Layer 15 of a small transformer language model trained on English Wikipedia (22 layers, counted from 0, width 64).
A neuron's activation on a vector x is SiLU(gate . x) times (in . x), where the dot is the dot product.
The model reads these tokens: "ary" " t" "ale" " is" " a" " f" "amil" "i" "ar" " one" "." " B" "ut" " it" "'s" " to" "ld" " with" " en" "ough" " fl" "ash" "y" " " "ver" "ve" " and" " h" "um"

The vector x that enters this layer's MLP at each token. A number n stands for (n - 128) times 0.022.
0 "ary": 168, 107, 150, 69, 91, 130, 99, 159, 86, 135, 63, 114, 177, 127, 117, 113, 177, 237, 118, 101, 127, 128, 142, 113, 136, 166, 110, 154, 170, 145, 45, 32, 163, 100, 140, 149, 120, 99, 130, 111, 106, 169, 77, 113, 97, 152, 111, 75, 149, 176, 132, 98, 149, 146, 63, 123, 106, 161, 83, 121, 149, 141, 116, 173
1 " t": 129, 55, 109, 123, 112, 155, 95, 219, 69, 75, 105, 116, 111, 92, 185, 133, 120, 216, 116, 114, 117, 184, 88, 139, 112, 197, 175, 147, 165, 147, 150, 144, 150, 133, 57, 150, 142, 74, 156, 152, 80, 126, 165, 105, 121, 110, 167, 128, 150, 126, 169, 105, 218, 130, 93, 134, 79, 149, 52, 172, 164, 146, 124, 148
2 "ale": 135, 108, 137, 117, 74, 180, 156, 188, 170, 183, 48, 117, 150, 138, 89, 133, 140, 215, 85, 105, 125, 134, 46, 114, 133, 161, 117, 178, 179, 119, 77, 84, 165, 111, 93, 122, 114, 83, 125, 131, 91, 166, 84, 124, 131, 135, 142, 55, 123, 161, 125, 75, 122, 186, 61, 157, 123, 172, 80, 106, 205, 131, 176, 150
3 " is": 99, 107, 139, 68, 136, 125, 107, 132, 104, 197, 59, 85, 173, 163, 99, 134, 143, 199, 172, 158, 91, 151, 87, 181, 177, 101, 138, 123, 212, 113, 180, 81, 140, 103, 85, 74, 122, 78, 133, 150, 40, 213, 164, 142, 133, 131, 112, 192, 142, 159, 125, 169, 134, 163, 116, 111, 125, 191, 50, 168, 162, 96, 109, 178
4 " a": 127, 123, 104, 69, 104, 154, 134, 110, 137, 110, 21, 90, 175, 47, 123, 118, 116, 195, 211, 159, 134, 154, 108, 170, 110, 132, 121, 57, 190, 57, 146, 34, 173, 170, 77, 149, 108, 100, 161, 157, 69, 148, 89, 87, 120, 69, 101, 134, 124, 139, 124, 138, 146, 127, 105, 115, 130, 149, 66, 130, 224, 89, 118, 184
5 " f": 136, 82, 167, 144, 116, 155, 88, 172, 86, 125, 60, 128, 143, 164, 130, 160, 92, 210, 172, 89, 158, 212, 35, 141, 111, 113, 159, 87, 83, 123, 168, 133, 165, 202, 87, 121, 224, 82, 140, 181, 112, 120, 102, 121, 97, 104, 148, 136, 169, 114, 121, 120, 122, 79, 122, 114, 111, 169, 47, 156, 142, 153, 114, 168
6 "amil": 103, 75, 90, 143, 82, 202, 133, 152, 105, 77, 61, 125, 241, 110, 121, 154, 80, 131, 124, 195, 158, 80, 130, 123, 175, 100, 145, 90, 164, 137, 95, 110, 58, 91, 116, 155, 165, 161, 154, 124, 161, 70, 60, 83, 122, 145, 146, 67, 124, 142, 26, 71, 167, 66, 120, 205, 126, 141, 96, 106, 150, 207, 173, 171
7 "i": 112, 127, 98, 117, 158, 141, 93, 84, 112, 174, 74, 108, 141, 191, 114, 110, 126, 179, 104, 168, 167, 185, 167, 151, 194, 174, 125, 62, 196, 63, 164, 164, 92, 129, 54, 117, 104, 121, 99, 86, 109, 171, 113, 62, 187, 190, 177, 21, 170, 122, 129, 71, 118, 124, 84, 175, 93, 113, 96, 101, 140, 92, 198, 145
8 "ar": 72, 77, 128, 95, 116, 128, 102, 136, 154, 127, 30, 121, 148, 164, 80, 109, 162, 213, 168, 160, 121, 176, 147, 75, 170, 158, 102, 112, 197, 62, 99, 101, 127, 169, 101, 147, 127, 104, 100, 96, 119, 109, 27, 105, 110, 133, 105, 92, 80, 163, 110, 107, 145, 120, 81, 179, 122, 164, 71, 114, 122, 123, 138, 220
9 " one": 60, 100, 101, 78, 122, 164, 132, 152, 143, 154, 76, 80, 174, 145, 112, 139, 142, 217, 160, 113, 88, 139, 171, 133, 195, 127, 137, 105, 164, 84, 96, 25, 133, 161, 108, 101, 135, 115, 179, 150, 95, 133, 76, 97, 88, 116, 174, 131, 129, 158, 150, 94, 140, 162, 55, 227, 157, 179, 82, 178, 138, 117, 117, 151
10 ".": 147, 149, 185, 49, 43, 161, 143, 156, 101, 123, 114, 90, 159, 140, 90, 108, 146, 205, 76, 127, 129, 127, 152, 166, 103, 73, 111, 172, 166, 121, 126, 84, 176, 161, 196, 107, 160, 97, 131, 133, 91, 123, 133, 135, 95, 159, 95, 49, 177, 174, 129, 62, 150, 173, 165, 210, 137, 156, 84, 103, 129, 175, 69, 74
11 " B": 109, 158, 170, 86, 145, 155, 108, 156, 79, 98, 94, 101, 134, 157, 140, 172, 104, 227, 117, 167, 91, 170, 122, 196, 79, 140, 139, 119, 169, 108, 112, 126, 170, 99, 124, 183, 205, 106, 167, 82, 89, 166, 167, 157, 134, 122, 192, 129, 165, 113, 149, 24, 153, 103, 161, 91, 89, 162, 107, 139, 116, 129, 82, 133
12 "ut": 134, 171, 167, 173, 89, 116, 138, 164, 144, 110, 57, 82, 181, 156, 150, 144, 137, 164, 127, 118, 105, 101, 116, 181, 181, 154, 72, 68, 156, 182, 85, 83, 84, 85, 204, 131, 138, 89, 116, 120, 37, 209, 57, 126, 114, 103, 93, 184, 149, 123, 148, 101, 92, 179, 167, 231, 95, 152, 99, 51, 116, 139, 150, 44
13 " it": 136, 179, 186, 94, 62, 144, 143, 196, 166, 170, 32, 58, 193, 158, 133, 178, 172, 166, 170, 137, 113, 114, 135, 107, 176, 150, 128, 83, 146, 159, 143, 65, 190, 103, 92, 107, 140, 154, 142, 114, 73, 228, 144, 140, 151, 97, 150, 173, 191, 113, 155, 70, 85, 119, 129, 199, 126, 144, 67, 128, 67, 97, 132, 64
14 "'s": 142, 190, 159, 76, 78, 123, 126, 117, 125, 147, 34, 62, 218, 153, 143, 135, 151, 187, 169, 143, 79, 163, 105, 108, 151, 133, 81, 118, 193, 136, 169, 83, 201, 109, 82, 107, 123, 127, 132, 148, 40, 249, 120, 151, 150, 73, 140, 194, 161, 138, 149, 130, 91, 145, 120, 154, 113, 139, 47, 112, 114, 113, 125, 118
15 " to": 124, 112, 194, 139, 102, 217, 134, 143, 63, 109, 20, 84, 164, 66, 191, 176, 127, 217, 114, 133, 95, 138, 137, 117, 99, 178, 101, 119, 115, 136, 126, 113, 147, 124, 147, 167, 119, 151, 123, 194, 67, 167, 114, 143, 130, 93, 121, 135, 80, 125, 137, 112, 147, 187, 133, 129, 91, 161, 81, 151, 77, 90, 156, 67
16 "ld": 100, 135, 198, 104, 63, 149, 157, 100, 127, 143, 18, 84, 173, 136, 118, 180, 178, 168, 105, 153, 92, 99, 73, 75, 95, 169, 131, 101, 188, 181, 77, 70, 131, 51, 120, 172, 110, 81, 94, 159, 67, 160, 72, 79, 119, 97, 141, 177, 168, 129, 201, 92, 78, 118, 145, 174, 99, 156, 110, 61, 133, 136, 130, 95
17 " with": 149, 141, 162, 101, 63, 127, 131, 125, 53, 159, 45, 84, 155, 90, 151, 169, 143, 235, 149, 116, 93, 135, 136, 120, 125, 128, 91, 111, 165, 150, 126, 50, 140, 93, 123, 151, 87, 132, 82, 184, 97, 147, 87, 128, 102, 101, 124, 171, 135, 124, 159, 97, 94, 198, 144, 156, 71, 140, 95, 75, 101, 155, 90, 123
18 " en": 149, 89, 125, 131, 127, 187, 87, 203, 99, 159, 100, 74, 125, 122, 156, 116, 148, 197, 126, 136, 136, 156, 59, 192, 152, 177, 45, 124, 172, 191, 171, 175, 194, 157, 127, 182, 179, 64, 163, 159, 140, 132, 145, 129, 116, 19, 133, 115, 98, 178, 113, 147, 144, 113, 159, 132, 49, 155, 58, 87, 142, 130, 149, 163
19 "ough": 154, 92, 187, 121, 88, 158, 144, 138, 176, 122, 14, 66, 190, 154, 134, 135, 161, 185, 92, 164, 72, 132, 121, 92, 111, 141, 104, 107, 170, 163, 74, 94, 153, 158, 192, 152, 83, 118, 52, 148, 51, 158, 82, 85, 87, 50, 159, 144, 148, 119, 173, 154, 117, 120, 105, 175, 52, 161, 104, 79, 105, 154, 149, 115
20 " fl": 162, 73, 130, 93, 70, 143, 135, 169, 25, 106, 51, 120, 96, 132, 226, 178, 109, 181, 125, 184, 91, 175, 70, 124, 151, 148, 222, 105, 127, 201, 151, 130, 150, 173, 111, 161, 179, 88, 162, 158, 120, 138, 156, 120, 139, 150, 167, 164, 134, 131, 97, 95, 124, 97, 131, 199, 95, 142, 122, 166, 144, 208, 145, 131
21 "ash": 107, 151, 97, 144, 78, 108, 167, 226, 151, 159, 27, 83, 122, 149, 120, 143, 143, 210, 166, 113, 92, 135, 127, 95, 165, 141, 131, 172, 193, 123, 89, 66, 107, 96, 124, 199, 68, 105, 123, 100, 72, 89, 115, 107, 149, 92, 153, 65, 145, 114, 105, 131, 121, 151, 71, 160, 84, 145, 136, 145, 128, 155, 198, 129
22 "y": 151, 128, 104, 143, 79, 132, 120, 164, 168, 173, 10, 98, 140, 164, 96, 134, 143, 236, 109, 138, 66, 169, 128, 110, 102, 196, 109, 114, 163, 124, 121, 76, 164, 131, 111, 159, 71, 107, 127, 131, 79, 136, 129, 122, 154, 120, 151, 90, 147, 132, 118, 139, 148, 145, 82, 147, 84, 136, 74, 114, 159, 164, 134, 185
23 " ": 150, 126, 101, 112, 102, 137, 83, 199, 97, 100, 126, 50, 190, 172, 109, 156, 182, 217, 153, 160, 95, 172, 129, 109, 148, 165, 111, 169, 216, 168, 187, 141, 128, 156, 119, 139, 132, 175, 124, 133, 78, 85, 87, 91, 96, 103, 164, 80, 144, 92, 146, 54, 164, 121, 130, 70, 156, 114, 61, 150, 80, 168, 95, 180
24 "ver": 101, 95, 131, 127, 89, 154, 119, 179, 144, 162, 68, 129, 187, 134, 186, 114, 93, 217, 131, 119, 88, 145, 62, 193, 105, 142, 78, 148, 167, 167, 150, 79, 171, 165, 135, 165, 187, 156, 83, 139, 98, 164, 149, 130, 136, 134, 92, 104, 127, 149, 143, 142, 126, 151, 139, 228, 100, 118, 91, 155, 134, 197, 214, 97
25 "ve": 133, 118, 128, 138, 97, 134, 155, 171, 204, 173, 61, 87, 197, 148, 116, 152, 193, 228, 74, 142, 48, 125, 78, 100, 104, 162, 84, 106, 191, 139, 103, 60, 88, 129, 109, 159, 120, 121, 96, 161, 84, 158, 120, 128, 137, 125, 135, 95, 141, 145, 101, 93, 97, 142, 65, 157, 76, 158, 106, 100, 118, 156, 159, 102
26 " and": 142, 152, 138, 108, 70, 156, 140, 177, 130, 127, 36, 104, 199, 66, 170, 172, 127, 219, 186, 132, 112, 163, 149, 166, 108, 162, 135, 102, 142, 142, 138, 95, 140, 128, 142, 118, 97, 114, 96, 125, 70, 192, 111, 180, 135, 159, 119, 155, 150, 145, 152, 131, 102, 164, 140, 199, 149, 188, 72, 33, 78, 134, 116, 84
27 " h": 131, 168, 104, 79, 151, 171, 121, 152, 78, 116, 85, 86, 145, 163, 196, 169, 88, 228, 113, 108, 155, 159, 74, 174, 144, 119, 146, 111, 172, 134, 124, 91, 183, 110, 71, 138, 152, 144, 164, 192, 119, 167, 113, 129, 145, 119, 167, 160, 128, 147, 171, 53, 99, 77, 109, 180, 125, 137, 68, 135, 166, 197, 118, 115
28 "um": 69, 153, 73, 200, 128, 141, 170, 207, 185, 123, 74, 62, 120, 170, 157, 144, 151, 200, 103, 137, 159, 94, 87, 160, 129, 89, 136, 94, 130, 66, 152, 131, 54, 144, 128, 157, 178, 222, 140, 116, 88, 118, 72, 165, 175, 136, 92, 105, 132, 203, 103, 88, 113, 129, 145, 126, 105, 130, 52, 157, 183, 168, 120, 121

Each question shows the input weights of one neuron of the MLP. A number n stands for (n - 128) times 0.014.

n13 gate: 144, 149, 174, 119, 146, 63, 140, 102, 173, 112, 115, 98, 100, 114, 144, 133, 122, 93, 154, 131, 158, 149, 100, 126, 131, 123, 85, 77, 100, 125, 99, 127, 197, 163, 121, 172, 148, 123, 160, 130, 95, 88, 131, 106, 137, 198, 114, 87, 102, 124, 150, 129, 140, 132, 103, 116, 176, 129, 139, 125, 98, 123, 69, 131
n13 in: 81, 103, 180, 114, 154, 70, 139, 125, 171, 100, 112, 140, 125, 149, 122, 124, 149, 97, 194, 118, 103, 112, 171, 128, 159, 141, 154, 110, 221, 158, 133, 137, 93, 169, 134, 156, 160, 78, 161, 106, 134, 81, 96, 76, 153, 112, 128, 125, 105, 133, 97, 107, 123, 125, 112, 131, 155, 178, 86, 138, 84, 153, 103, 129
On which two tokens does it fire most, strongest first? 8 "ar", 4 " a"

n130 gate: 23, 143, 140, 125, 158, 125, 120, 108, 171, 108, 102, 105, 91, 96, 187, 101, 94, 82, 80, 137, 145, 179, 161, 97, 92, 88, 154, 98, 108, 125, 93, 141, 95, 71, 127, 138, 65, 95, 160, 130, 123, 151, 159, 157, 108, 170, 116, 138, 139, 161, 109, 85, 147, 140, 153, 144, 157, 142, 120, 113, 156, 117, 150, 113
n130 in: 123, 163, 134, 90, 123, 183, 118, 154, 131, 140, 119, 128, 132, 115, 93, 215, 111, 68, 134, 122, 101, 126, 93, 133, 142, 187, 88, 153, 198, 120, 175, 167, 116, 202, 105, 85, 202, 139, 114, 103, 103, 88, 122, 139, 222, 174, 141, 128, 112, 112, 172, 135, 137, 86, 139, 168, 147, 93, 124, 85, 94, 155, 103, 108
On which three tokens does it fire most, strongest first? 7 "i", 26 " and", 28 "um"

n124 gate: 83, 112, 181, 193, 139, 81, 170, 114, 165, 104, 95, 56, 121, 143, 104, 68, 148, 150, 120, 88, 163, 107, 122, 173, 165, 133, 123, 137, 168, 86, 146, 129, 135, 170, 220, 101, 110, 114, 87, 131, 110, 157, 125, 127, 142, 134, 115, 112, 157, 129, 139, 157, 140, 140, 105, 132, 130, 103, 132, 134, 60, 156, 113, 113
n124 in: 82, 45, 144, 99, 136, 173, 113, 132, 112, 184, 161, 140, 186, 61, 108, 88, 142, 131, 139, 138, 145, 139, 197, 112, 138, 104, 126, 153, 98, 137, 174, 94, 129, 115, 176, 150, 195, 172, 130, 119, 84, 142, 175, 95, 104, 141, 141, 129, 101, 151, 148, 159, 125, 155, 139, 171, 107, 129, 122, 111, 58, 21, 192, 127
Which token does this neuron like most? 24 "ver"

n121 gate: 158, 66, 119, 137, 118, 128, 143, 139, 176, 177, 140, 159, 141, 138, 131, 120, 148, 132, 107, 107, 110, 49, 112, 95, 130, 121, 130, 154, 140, 172, 129, 137, 123, 141, 163, 100, 159, 134, 151, 124, 113, 100, 186, 120, 107, 174, 108, 106, 104, 62, 88, 174, 101, 118, 41, 160, 143, 172, 132, 150, 120, 103, 158, 127
n121 in: 70, 19, 116, 129, 106, 131, 181, 90, 104, 114, 136, 210, 164, 162, 123, 130, 135, 174, 116, 54, 99, 81, 99, 115, 93, 151, 141, 74, 77, 203, 143, 138, 143, 135, 119, 131, 134, 148, 104, 140, 129, 142, 180, 157, 119, 170, 98, 158, 123, 144, 127, 110, 100, 150, 79, 115, 81, 101, 99, 98, 147, 81, 111, 174
On which token does it fire most, and how strongly? 25 "ve", at about 14

n63 gate: 131, 160, 111, 153, 113, 98, 108, 86, 181, 150, 94, 157, 91, 171, 159, 151, 127, 128, 122, 118, 125, 127, 135, 88, 122, 145, 123, 81, 103, 123, 142, 94, 119, 164, 123, 129, 103, 114, 162, 94, 135, 148, 144, 67, 154, 68, 138, 155, 182, 120, 159, 112, 156, 128, 166, 146, 103, 143, 123, 66, 100, 111, 185, 93
n63 in: 136, 151, 124, 160, 104, 139, 150, 160, 171, 114, 105, 131, 104, 181, 84, 161, 101, 108, 126, 134, 113, 134, 154, 103, 125, 110, 113, 113, 213, 76, 113, 72, 120, 136, 165, 112, 120, 106, 134, 128, 145, 82, 175, 152, 103, 122, 108, 131, 117, 114, 85, 111, 174, 119, 102, 109, 148, 73, 125, 116, 190, 111, 133, 178
On which token does it fire most, and how strongly? 22 "y", at about 17

n54 gate: 133, 119, 152, 94, 116, 150, 132, 127, 137, 84, 155, 108, 127, 125, 140, 79, 158, 126, 139, 127, 105, 131, 146, 87, 113, 167, 108, 120, 129, 154, 109, 104, 133, 165, 94, 148, 107, 127, 147, 126, 106, 134, 148, 142, 136, 133, 149, 165, 110, 152, 151, 82, 100, 114, 134, 82, 183, 101, 122, 143, 176, 119, 82, 156
n54 in: 135, 127, 110, 121, 68, 150, 181, 143, 127, 122, 120, 160, 158, 109, 92, 75, 103, 122, 159, 69, 135, 146, 117, 113, 121, 143, 120, 104, 80, 92, 144, 106, 163, 168, 124, 145, 125, 134, 156, 135, 102, 136, 113, 147, 149, 85, 118, 114, 115, 149, 127, 161, 149, 125, 99, 108, 151, 133, 114, 113, 54, 118, 145, 139
On which token does it fire most, and how strongly? 4 " a", at about 19

n50 gate: 132, 88, 138, 97, 135, 92, 151, 88, 187, 183, 133, 88, 109, 144, 70, 142, 141, 116, 119, 94, 144, 185, 190, 113, 85, 91, 128, 143, 66, 126, 187, 154, 106, 169, 154, 82, 183, 96, 163, 135, 148, 83, 101, 123, 121, 131, 147, 105, 113, 141, 104, 104, 122, 133, 106, 127, 160, 174, 78, 90, 136, 205, 104, 156
n50 in: 102, 83, 142, 79, 79, 113, 116, 184, 159, 146, 156, 148, 100, 134, 70, 176, 168, 103, 140, 87, 173, 147, 150, 140, 90, 141, 101, 117, 57, 146, 127, 139, 153, 131, 119, 114, 202, 98, 112, 130, 148, 96, 190, 108, 88, 142, 91, 85, 129, 124, 89, 140, 130, 91, 117, 105, 158, 170, 162, 169, 104, 139, 104, 82
Which token does this neuron like most? 5 " f"

n43 gate: 174, 107, 132, 140, 112, 123, 132, 93, 128, 107, 134, 86, 98, 104, 169, 122, 148, 157, 111, 177, 124, 186, 90, 118, 88, 79, 100, 98, 131, 116, 109, 115, 96, 161, 136, 90, 152, 105, 110, 141, 136, 143, 165, 114, 179, 151, 161, 80, 150, 137, 183, 135, 98, 127, 86, 131, 170, 114, 136, 108, 118, 128, 103, 132
n43 in: 138, 160, 97, 147, 80, 134, 120, 144, 190, 93, 130, 164, 122, 153, 106, 105, 136, 140, 154, 122, 114, 132, 124, 62, 74, 166, 131, 174, 99, 153, 61, 123, 111, 89, 129, 153, 133, 136, 170, 120, 97, 195, 100, 131, 100, 138, 129, 122, 153, 157, 143, 168, 101, 150, 131, 126, 123, 125, 151, 99, 131, 133, 152, 170
Which token does this neuron like most? 25 "ve"

n73 gate: 103, 149, 136, 163, 167, 134, 175, 130, 121, 85, 127, 54, 212, 111, 117, 114, 130, 116, 82, 180, 138, 103, 118, 84, 124, 119, 130, 113, 60, 145, 137, 73, 121, 147, 141, 146, 145, 193, 144, 72, 151, 138, 127, 114, 153, 101, 140, 146, 143, 100, 100, 83, 176, 161, 121, 125, 134, 105, 178, 192, 114, 102, 161, 162
n73 in: 145, 99, 123, 147, 90, 81, 113, 161, 154, 33, 138, 114, 184, 112, 130, 189, 122, 154, 180, 121, 102, 88, 100, 98, 135, 106, 101, 111, 155, 88, 92, 126, 156, 139, 100, 162, 130, 103, 202, 176, 114, 99, 198, 141, 143, 85, 115, 169, 100, 123, 157, 136, 105, 127, 101, 136, 193, 156, 96, 115, 89, 166, 173, 96
On which three tokens does it fire most, strongest first? 6 "amil", 13 " it", 15 " to"

n9 gate: 117, 113, 102, 141, 76, 141, 139, 38, 108, 152, 168, 160, 185, 134, 192, 122, 107, 115, 167, 96, 127, 89, 99, 138, 153, 114, 190, 121, 152, 135, 125, 159, 125, 114, 145, 113, 99, 109, 106, 144, 120, 136, 81, 108, 125, 91, 161, 147, 127, 155, 138, 127, 163, 129, 139, 94, 183, 94, 89, 141, 148, 119, 89, 83
n9 in: 151, 74, 107, 88, 122, 112, 103, 141, 157, 105, 98, 176, 69, 181, 130, 175, 115, 68, 131, 186, 131, 170, 59, 133, 175, 105, 145, 117, 107, 102, 146, 89, 132, 109, 104, 98, 41, 99, 90, 126, 100, 121, 101, 118, 85, 119, 145, 86, 122, 128, 120, 106, 139, 97, 98, 120, 140, 168, 134, 162, 114, 82, 178, 86
On which two tokens does it fire most, strongest first? 3 " is", 4 " a"

n38 gate: 153, 164, 144, 89, 121, 135, 167, 96, 134, 110, 68, 92, 139, 108, 89, 30, 101, 147, 121, 43, 135, 157, 131, 178, 117, 146, 97, 126, 111, 151, 186, 135, 85, 121, 157, 125, 143, 166, 116, 90, 110, 162, 121, 179, 156, 104, 130, 144, 131, 114, 133, 201, 130, 122, 187, 139, 170, 112, 139, 177, 118, 171, 141, 158
n38 in: 97, 108, 98, 92, 97, 173, 144, 132, 86, 146, 108, 107, 161, 58, 136, 78, 177, 117, 107, 76, 115, 80, 85, 111, 122, 106, 95, 103, 117, 156, 148, 120, 175, 89, 191, 166, 197, 144, 106, 42, 120, 100, 105, 92, 177, 97, 81, 126, 139, 88, 92, 168, 153, 89, 113, 144, 149, 132, 110, 137, 114, 209, 146, 137
Which token does this neuron like most? 24 "ver"

n52 gate: 121, 103, 96, 80, 136, 130, 135, 92, 96, 99, 117, 180, 103, 116, 111, 122, 101, 139, 117, 132, 125, 128, 146, 143, 146, 137, 94, 59, 121, 112, 174, 97, 106, 110, 125, 97, 163, 114, 134, 77, 177, 81, 116, 157, 118, 146, 136, 139, 63, 165, 134, 127, 164, 202, 71, 104, 86, 109, 100, 147, 138, 140, 81, 174
n52 in: 137, 100, 159, 82, 186, 115, 107, 121, 168, 147, 85, 92, 116, 123, 89, 87, 141, 147, 155, 159, 99, 144, 132, 119, 198, 135, 126, 124, 115, 138, 99, 161, 158, 141, 93, 141, 174, 94, 126, 129, 176, 133, 158, 139, 125, 155, 114, 131, 120, 184, 129, 104, 87, 171, 177, 125, 165, 126, 165, 130, 181, 176, 172, 102
On which token does it fire most, and how strongly? 8 "ar", at about 17

n185 gate: 112, 201, 137, 132, 118, 142, 112, 140, 137, 132, 166, 139, 111, 114, 141, 159, 158, 96, 113, 120, 163, 154, 104, 159, 136, 109, 120, 135, 161, 200, 171, 107, 135, 117, 127, 93, 116, 132, 122, 115, 83, 129, 93, 174, 120, 134, 140, 93, 147, 85, 145, 155, 125, 78, 108, 155, 88, 157, 150, 135, 183, 164, 86, 169
n185 in: 143, 166, 156, 116, 142, 123, 72, 103, 148, 129, 144, 112, 124, 141, 136, 78, 41, 114, 102, 122, 141, 167, 143, 152, 171, 154, 86, 86, 155, 109, 111, 105, 116, 162, 128, 120, 121, 128, 192, 177, 119, 170, 167, 134, 171, 146, 132, 150, 146, 109, 128, 155, 138, 162, 149, 128, 193, 115, 182, 193, 178, 142, 127, 119
Which token does this neuron like most? 27 " h"

n57 gate: 142, 140, 186, 133, 125, 144, 137, 144, 124, 113, 129, 116, 124, 150, 109, 168, 140, 109, 126, 99, 160, 114, 101, 168, 175, 123, 150, 60, 114, 109, 86, 130, 90, 114, 160, 115, 204, 100, 156, 134, 123, 125, 110, 177, 136, 161, 93, 180, 114, 123, 102, 117, 118, 73, 115, 53, 131, 119, 155, 115, 174, 130, 94, 98
n57 in: 116, 133, 170, 98, 94, 109, 173, 89, 141, 117, 149, 84, 159, 143, 147, 127, 122, 109, 77, 116, 65, 182, 76, 142, 75, 76, 130, 36, 171, 132, 201, 170, 168, 131, 130, 137, 115, 189, 167, 133, 128, 140, 177, 94, 184, 167, 148, 152, 121, 135, 105, 138, 114, 102, 171, 99, 94, 83, 134, 124, 137, 102, 96, 117
On which token does it fire most, and how strongly? 11 " B", at about 13

n55 gate: 91, 110, 143, 120, 144, 138, 128, 105, 131, 78, 92, 143, 112, 139, 143, 124, 159, 152, 119, 60, 153, 123, 137, 116, 136, 154, 142, 116, 151, 137, 92, 113, 146, 102, 70, 140, 147, 167, 87, 121, 151, 168, 106, 153, 112, 107, 149, 148, 75, 107, 64, 143, 101, 124, 120, 130, 117, 97, 136, 108, 99, 133, 117, 128
n55 in: 103, 93, 118, 79, 170, 102, 146, 144, 114, 191, 124, 108, 141, 108, 43, 124, 112, 89, 78, 87, 130, 120, 139, 107, 122, 143, 140, 112, 126, 136, 166, 154, 129, 124, 148, 182, 102, 112, 122, 138, 153, 93, 117, 109, 126, 176, 134, 117, 65, 84, 95, 106, 129, 159, 128, 186, 114, 178, 136, 162, 132, 134, 104, 117
Which token does this neuron like most? 8 "ar"

n85 gate: 142, 154, 102, 128, 163, 90, 141, 110, 96, 112, 139, 126, 174, 118, 187, 143, 76, 80, 94, 157, 128, 110, 180, 152, 143, 102, 119, 154, 120, 43, 154, 106, 75, 118, 89, 96, 110, 184, 132, 133, 107, 75, 116, 139, 93, 159, 154, 137, 151, 127, 130, 124, 111, 85, 170, 147, 102, 141, 95, 53, 115, 146, 135, 133
n85 in: 149, 154, 158, 99, 72, 135, 101, 122, 113, 108, 92, 120, 126, 111, 175, 119, 207, 127, 94, 119, 136, 172, 77, 147, 142, 107, 155, 121, 143, 161, 56, 128, 126, 169, 125, 110, 132, 165, 68, 72, 116, 150, 79, 94, 106, 147, 121, 197, 141, 122, 139, 128, 74, 115, 133, 77, 152, 103, 151, 76, 106, 144, 149, 165
Which token does this neuron like most? 26 " and"

n186 gate: 70, 58, 92, 147, 165, 144, 114, 116, 129, 136, 111, 104, 98, 92, 186, 32, 154, 98, 125, 140, 151, 123, 153, 165, 144, 93, 164, 139, 117, 109, 119, 102, 114, 130, 165, 90, 108, 79, 155, 115, 65, 118, 150, 126, 129, 82, 123, 135, 121, 85, 77, 194, 176, 144, 145, 140, 141, 148, 116, 145, 97, 136, 154, 133
n186 in: 136, 56, 147, 137, 109, 115, 159, 126, 147, 148, 154, 67, 127, 77, 143, 144, 169, 97, 138, 73, 87, 142, 70, 141, 140, 88, 77, 110, 110, 107, 127, 101, 138, 116, 90, 189, 48, 159, 151, 80, 106, 169, 144, 155, 118, 111, 142, 154, 104, 119, 184, 98, 68, 94, 141, 158, 45, 163, 58, 170, 111, 130, 144, 136
Which token does this neuron like most? 3 " is"

n163 gate: 154, 130, 165, 94, 164, 182, 130, 105, 128, 82, 180, 146, 85, 100, 137, 137, 107, 115, 207, 93, 192, 127, 132, 145, 114, 119, 168, 127, 130, 146, 114, 133, 101, 96, 88, 92, 89, 127, 79, 144, 158, 155, 100, 157, 133, 125, 120, 88, 139, 133, 126, 151, 184, 109, 163, 204, 101, 126, 151, 92, 123, 97, 63, 123
n163 in: 113, 79, 182, 164, 175, 168, 153, 161, 138, 129, 154, 108, 102, 183, 71, 47, 123, 221, 134, 131, 120, 132, 98, 144, 131, 119, 145, 147, 73, 176, 117, 131, 145, 96, 162, 112, 155, 127, 121, 173, 112, 163, 174, 164, 69, 101, 129, 154, 196, 154, 137, 98, 58, 160, 106, 164, 172, 99, 171, 138, 65, 148, 120, 132
Which token does this neuron like most? 26 " and"

n173 gate: 140, 83, 148, 146, 127, 145, 34, 117, 88, 89, 138, 120, 173, 139, 144, 153, 100, 121, 86, 78, 99, 107, 134, 137, 46, 114, 188, 138, 128, 129, 138, 144, 102, 106, 148, 123, 132, 187, 131, 108, 136, 95, 156, 167, 101, 164, 150, 115, 153, 124, 103, 113, 96, 148, 84, 156, 124, 104, 195, 156, 140, 127, 51, 138
n173 in: 84, 89, 120, 143, 95, 137, 118, 127, 179, 146, 110, 137, 100, 162, 157, 67, 152, 175, 187, 133, 110, 95, 182, 166, 143, 59, 141, 137, 160, 81, 156, 159, 111, 154, 175, 159, 119, 120, 148, 146, 164, 88, 167, 169, 144, 93, 150, 105, 168, 144, 113, 180, 148, 127, 94, 163, 117, 185, 89, 194, 223, 161, 38, 36
Which token does this neuron like most? 10 "."

n116 gate: 117, 139, 121, 138, 148, 161, 113, 129, 153, 132, 132, 125, 111, 154, 142, 142, 108, 118, 138, 114, 94, 142, 108, 125, 93, 118, 102, 114, 131, 122, 80, 133, 123, 145, 113, 141, 134, 114, 118, 123, 101, 133, 149, 122, 138, 113, 131, 129, 177, 130, 94, 123, 142, 129, 151, 98, 118, 119, 137, 126, 108, 145, 131, 116
n116 in: 123, 118, 122, 126, 135, 149, 109, 92, 117, 158, 150, 120, 112, 123, 160, 119, 122, 118, 146, 147, 121, 132, 128, 134, 105, 82, 113, 98, 115, 110, 102, 145, 138, 164, 120, 151, 162, 133, 157, 131, 117, 108, 121, 110, 125, 98, 113, 111, 155, 125, 141, 132, 139, 135, 148, 115, 102, 115, 151, 141, 109, 128, 138, 118
Which token does this neuron like most? 11 " B"

n96 gate: 130, 120, 79, 123, 104, 112, 169, 84, 185, 195, 183, 126, 54, 138, 89, 87, 122, 74, 157, 141, 181, 113, 140, 101, 123, 176, 210, 146, 121, 141, 150, 167, 136, 65, 129, 197, 90, 124, 47, 122, 137, 144, 114, 114, 122, 108, 116, 133, 184, 138, 123, 138, 136, 137, 101, 115, 101, 118, 92, 170, 120, 161, 107, 142
n96 in: 150, 114, 113, 185, 104, 115, 193, 91, 125, 91, 96, 138, 112, 98, 181, 139, 108, 122, 157, 78, 64, 106, 95, 129, 190, 107, 158, 193, 185, 169, 116, 78, 108, 109, 161, 171, 169, 144, 133, 149, 119, 99, 160, 67, 158, 121, 131, 120, 116, 195, 72, 166, 134, 109, 88, 76, 93, 140, 147, 124, 121, 143, 159, 122
Which token does this neuron like most? 21 "ash"